Layer 5 of a small transformer language model trained on English Wikipedia (8 layers, counted from 0, width 64). Numbers have three digits each and are written without spaces.
A neuron's activation on a vector x is squared ReLU(weights . x), where the dot is the dot product.

Input weights of the MLP neurons that the questions are about. A number n stands for (n - 500) times 0.0012.
n17: 546627238528623460496426480525415405274279645259596447206487460301655467479614457448493457609403640544744218439561495399626862610267179755455456279566359462530577363654497599386638521669639680
n47: 462548372392420570514437813578548372500725444459625361793524325376714788439402308519457396424460325572826623553292422709595733502347456620321413467591378498335617434621421482286470345332682334
n60: 707092605550579564224753357394422515563678464421449616788535459656279456425768587663451649455446246538511433560462351781638500369353430485309188427785707237614243649421499551307654410448289610
n61: 524594579434568492312393388393556446601535843623703291668663595317565464697666523596409440561408394366521577380440569466584583463652316366493325684350537352393331452586237684821538858671466762
n63: 371441351875296743317621714457355583471683424258590574253398731563416449778504278687621634641853514591272570225317695101367601692476486333468458311432674448433657647471381643488463326719628621
n71: 444244465374489202523633394840430474524328482533584403740427347593511486436438543294782634508587358580362417461624436808734519613527400557565371451471569598320630398654709368498698509587474477
n88: 491531483538568336318611425541616612650431554559558546365459651476380725464515439617353455439484427449095427714665281552344631690553147617561469467556456624376468531528372087539776161431455544
n96: 519527456632435453668495390402515428527464577575490582514353787301401553448412484738582733415435441370578697627586321513556322538507433373582554655663637615611450225543429558634603308373329397
n110: 186625509504506370763449530470536458494448369510462636812619589299452521722289546611532712335579441607394381380333454491371328637712574604478267348610287365296695378517579494671605419647587379
n111: 391616304422516613529461510562892503820620550415522549433481446446449571515398506493349609426429454576312321548576653638402502663358411533458524294478550541533426467465446565559350465573320622
n112: 322361298555266324297414487274378515485489374434446470696491339534485401645324343616519706519535607491405385365637298516514464552319519690477486396522733731424541569584595683565476516726739491
n118: 544440327500429487393493424548612392574568307372580477767438458432618558568543485419436701441370407473439715205590661440454608533664576422713429344374549704444544370585373629689477327663549601
n127: 551371495300545465396315580713617499677491432443678452286333389610417232638791624673387441504437335698717521550670452431375161879438223387599856570356425324414523534634476445648822629571447322
n128: 649472457567419703376267354345443729523691301566504779500673562525497707415689423354491498505561520485548573382520487317409433198614658362560585441376555705383506530495354473621244417557487465
n138: 458510404511534376613380359628229386577305750452726468528491327615416436410214566391398336493434300476890678662586612684433749588476297522429336468409151740540680657847503482553609350355740549
n140: 604570699586471515472362368506510390586475543315451428515531754746596508508361466487598327524517403648598544380566434527524604271465564638479555793255367481498594421647311399409593586443288495
n145: 683673492449625492317540385462492466391381646667800838354443270705415412466437572593635618624431302566723584466480609048633475406375512296573466654402523188200338204684414461155533414567796313
n147: 472851503443354627320575408669362554604462674442444389510536544518681695557598379642349368519352534551417600500425387300607685587660145149469500478638415517577711678468444707467527522502655265
n157: 479640454367045335512450518557435326786518408729741330380658267471580399475557716424571435518637696600553662498490614441505700224431537715443445700386621540334640479439536539498563413491497553
n160: 590336479474398706407636427480264377669487343460838499640478643469532348553708720266613356711509551663498803444528562501551698327301511494314397769425547260560246489285345208373140407530576314
n169: 243330357386532300559483443380400557772343355432422502574392491453308611569699497495544627640284518413478513361601377570317702335760593588483613551466557323261525584551475397640391509578579432
n185: 585454505739614569541428613619583695815224462422383661652316269457457568462459384586470756244513525334631476429601488419538183447456300564678455535378557643487228436532458555733713612532686491
n187: 489552414562351689455347449349484492573391494279443669707312346565690539400547376526405626351654573317708514596614431431522424477526565401617669390577382315515568313695590512564508495521439288
n194: 271406562381532577569463672762305424547443350366504588440469502313273760212590513848549459813585524450657515393494398388301600552660406281636736673340436496565317411647449622571367547488352464
n197: 367422558424319392335596605563435641527201357425606736664534541413529623590458356357347452352810440416583440485457426578402539676520423665355479348396707631599370222706531669380313579589300354
n204: 447238305532518491483564729410339361511653587359760498522689180471318318555705580426525668331388246532597555324412355507821497468482514714470396382592331465271747667658672627379598454472551430
n215: 501279357482323454279629600549510722496570431546637340612327432383200516611730667502339407633190521504520722513566741426657506319578574387629383482382652663483382394482538611493509613631552450
n222: 494394356692633600624427284723317339664544334410631716543698698306465429650462542363570635510514390593500406473546504364640504548439436666407349673481433298636805532432485476352438505473482230
n223: 487338426427577432511504717782390717442442557694419636687584326677297597487044715734446718238432755498250441476937301478480476202536354584469510430484624906336308354688322424468545389557604213
n225: 548293518674328454450364536532358636373533390692431626464596410381565605494589378681476507396439577418470469455303868606508615457506237336409579447531584521579558375400225670646451401681795342
n242: 541489540795514365408535420297452265569547488651517447694469493511412412328377733698623507454229506538410464470626679536533578615782303537625488338565555310376598713609714578340493263608543442
n253: 364583747460414606407289342575598553520336391317350514332354474534740581642513653600318531763633469287408460441707237379823447565684459482340600604607695402538627343386329497613342408673709656

Each question shows a token from some text and the vector x that enters the MLP there. A number n stands for (n - 500) times 0.0082.

"s, the": 359507591648353315486650446576559411467466462480478502513472467656395648536469461382467645533479586517437536579414501433387536496464570808565600452498343533510388419409495559606406607454569462
Which two neurons fire most, strongest first? n197, n112

"o": 360488670491349592439523433428479519408411419588570538489653418548417500543667349478521609544462649434327574576501446328504454555524486755532476462499407426503459582507651512522444588223575530
The three highest activations, in order: n204, n112, n157

" birth": 404496555390428609417574299515626364297545479500401437581595290521464576519639549383568607505433594485463590649504458520395457485539521686599592483528362507480292486421564412595446565487682575
Which neuron fires most, and how strongly? n169, at about 0.49

".": 390568529460511392598691385517488561324702522588514443466433479487562547615429353493534567509474611568439494505362522429688389461604518711506592474552374490468348375350270620562482482652483505
Which two neurons fire most, strongest first? n110, n225

"f": 441437528535428448625620578578475379229567485681396434655635386613650440342565473334522529475372466582553556531392510461571531544488451649640606515483399491515465488318414564608436468258508540
The neuron with the highest activation: n47

" Federal": 370498597540469585396480465428435409460459510529371379508536472667491583544650358397462713530499684480551491568423394470271443493482575782510561488571409442517358481564485549562395582399679446
Which neuron fires most, and how strongly? n112, at about 2.6

"on,": 394485562652531528516558440479522399496444487492537535505519438641517653529322393292507655507413636451371483633414478395574519597582547774521525448556287535578411476445471576589434537409365468
Which two neurons fire most, strongest first? n110, n222

"ing": 469561437525550469441647463422580557228535529524430433520530297550329628634659569271503635512408542526402601415523479425471412460582562759536522525578377497425450480434646525489399625365489532
The neuron with the highest activation: n204

" has": 389493483488319387544631467643515471478465419512572491576633499752463638566397513339609519438363399426371531496490541433561339561567559702639648549370361550486405404453503572599383557543497399
Which neuron fires most, and how strongly? n71, at about 3.7

"\n": 397597533557390324596707344526496567315566367589429427432485473585624557522510522483497748449437597517342443464387544408580520472572460618480718530534419486462422417307336653536515538552578592
Which neuron fires most, and how strongly? n225, at about 4.4

", M": 552571646560481575529505353402484458475471530487377420507547466656426524458390502408596529514523653406481470546438450477381360706495483640717652543704436568584558415453422461576446587171281462
Which neuron fires most, and how strongly? n96, at about 3

" De": 446465762590459640518505405493400523322365523524436500506555469636488588530560284340533666605578699486453639534437375347462408558362425672486692485451445568502493481508549434470418591286485501
Which neuron fires most, and how strongly? n197, at about 1.2

" und": 509449600579466553325610341376473401679418490642608459512609443630440646504410450401518474590543684512456434591466536555373358672486463699572559567366324467583502463499520354497506549424374442
Which neuron fires most, and how strongly? n88, at about 3.8

"us": 372493731600484658610502428651463501515446551542389490540548435574408504473561479438548496577532612494336470528489529443425321541387441702624652528453386514446464522455401363549603564097496472
Which two neurons fire most, strongest first? n185, n88

" complet": 396475636448277604440490516472517478394548514454646448433595453642505479454524613393442403740472616530373576558394619410590450451501576675604582548379379552429307546491534360588446599380538569
Which neuron fires most, and how strongly? n160, at about 5.7

"899": 494547576529558662530372418471581412450498368523537442483483419654402560566395576411570575435480657544362413554320469354529372444630507770582624486616359439537397551536534566492382487413584565
The three highest activations, in order: n110, n242, n253

";": 380577571499518319506642389512583497398581446560635501450437461523524463489386546534557540589342547456439684557428511384545458519560562778602489502546308504561307462461345573628440497380506550
Which neuron fires most, and how strongly? n96, at about 0.74

" de": 440508698519504643500486488514294506415387481514542542473576476744447593574559400277473663618532648456478489576317518290384500590403391642354649470470398572486420481546517484497498630484493497
The neuron with the highest activation: n197

" of the": 458430571572364380419613436466508453415491474450478475538503397632440685538534421484435647563502605477459518534461468423301639495550563827519537411558348520485342503500545583555413573423654455
The three highest activations, in order: n112, n169, n197

"2": 446473731545523535435462462407572445510570565433480461496606465625568540344495551589484556495396534452390466471349461318469428519658540808660541505458484512371469474472518618404475557266496588
Which neuron fires most, and how strongly? n242, at about 2

"is": 373451632580520519461671343583569459520452508526378464464588290524402577542501552377511664566568657500367509568535515464525345694499386677537571520361353483465517529436641470567461567223382489
The neuron with the highest activation: n71

"m": 575429639462455522442614520466420463193574473677397473582542234679474552475677619545527531541451642485479575547398440532536542550470417647544623450515353452476490470331447470518579561293528427
Which neuron fires most, and how strongly? n60, at about 2.7

" ": 397628566539393578593676533527432523331529400597423472573570390523556556462471396334501570495470484502460417426351500450577669615535394673609649459538284620369487472406322607516389592481581547
Which two neurons fire most, strongest first? n47, n225

" only": 419425496468322448577583499549517440436526387606497486558536440547544427510475557410540584518340486449517549377370578452532432504473612807808596538440345493460392402494484596592442535432535578
Which two neurons fire most, strongest first? n118, n157

" is also": 371483424590321400456550500541597479577482510572501519503598523698492582537454521505600493494378486363342441477383616499541298648501608715633593531286365518539305483458489510560450555467622440
Which neuron fires most, and how strongly? n185, at about 2.2

" Festival": 404560534564490575472526462609541450495485496517329539471569471640488505496560461315497669605475586517498516615366483308374432568584626782532718453435391403395383454526488448505436572299516470
The neuron with the highest activation: n169

"-": 455460715568490631445634462351558431471565582434545442408570438542706569408527432632512538614380534462429420402315456423449377489585442698576581529545421636411398572447561600523451608299362508
The neuron with the highest activation: n194

"v": 375534543618515606475572513425472538432457519564425477597541519542367538449580403397482549542592730510331498672403412497398404615494502753469528499595434327547451468501557509597348580152448451
The neuron with the highest activation: n197

" member of the": 464519561653378325459506445481467483402536465467498487483480444619407622505554547431440625554442591481460536572431542454333588510499552844514590440527331533507332447489468549604401568420668465
The three highest activations, in order: n169, n112, n225

", the": 382510559640364302472640437533551399474505434498489482504461426685409647523477452421478650565485600534446520571384501427390543508480574817578582440476375541535388416404514582592416582453555442
Which neuron fires most, and how strongly? n112, at about 2.3

" film": 452530521467539519356555387535609427247510501509352444490512436618481539472594541411478658512489596468516595555405496387425355490719593786609695506474386440443370442452555477556465477359565615
Which two neurons fire most, strongest first? n253, n128

"ations": 396591516475465648462490381518609479325525574401518480475637413562424431665606557355472653563339514460381528499410544407564384523567530805623446489521377500502377468486420455605404617499537519
Which neuron fires most, and how strongly? n61, at about 2.6

" G": 515612613538495655446492382318570602437504473523488455435582413679464665544667460472470471522562593430528490547369531353417342517419343743657545483492432546599495403497507569529419567308433382
The neuron with the highest activation: n128

" of": 434476624465475412363495405473427520317453559469621540554557357551429657561425448406471574580436579466497460608416533412380520663533521843500544470532338639494384533486497534563463530424559494
The three highest activations, in order: n138, n197, n112

" He": 472531421442475573616614481555548375407478313589571451592527452702507527435505417442639567356458540519428551467385572445717405503571552631671664543304388619517460330412422600509485544354304521
The neuron with the highest activation: n118

" August ": 413584649621382689452553418437464525533543472478398427489579427695530515500468391363525565550475675624481487490349490270481622562490371666593565391511365536414439531600359474480410565536643522
The neuron with the highest activation: n63

" L": 498520659593330485433598500406384470332367517576421458477530402522501586515689499487408622455611661457446448522463562522370428705390436640700629502501432443650555456436538502533292610255534480
The neuron with the highest activation: n197

"ris": 421380643483444650465588462598431482377451525456448466529605385638343440511650421462536692571577698666264597573508509315418422474565526592653588501416421563509389447500460335441540606444396501
The neuron with the highest activation: n223

" pict": 320547569474349641387716475547568521221365484458388380515507409658338550577600577540527513551591513542360508476505481334472414574642500658574629390472438488517439547408497548494483712366523604
Which two neurons fire most, strongest first? n63, n253

" S": 424572670530397623467562448453515438400405453554384530452528316625582524556574413512461540536544609561526475549469535478448313744492359752570565490525420488539560491386526533508346581203405471
The neuron with the highest activation: n197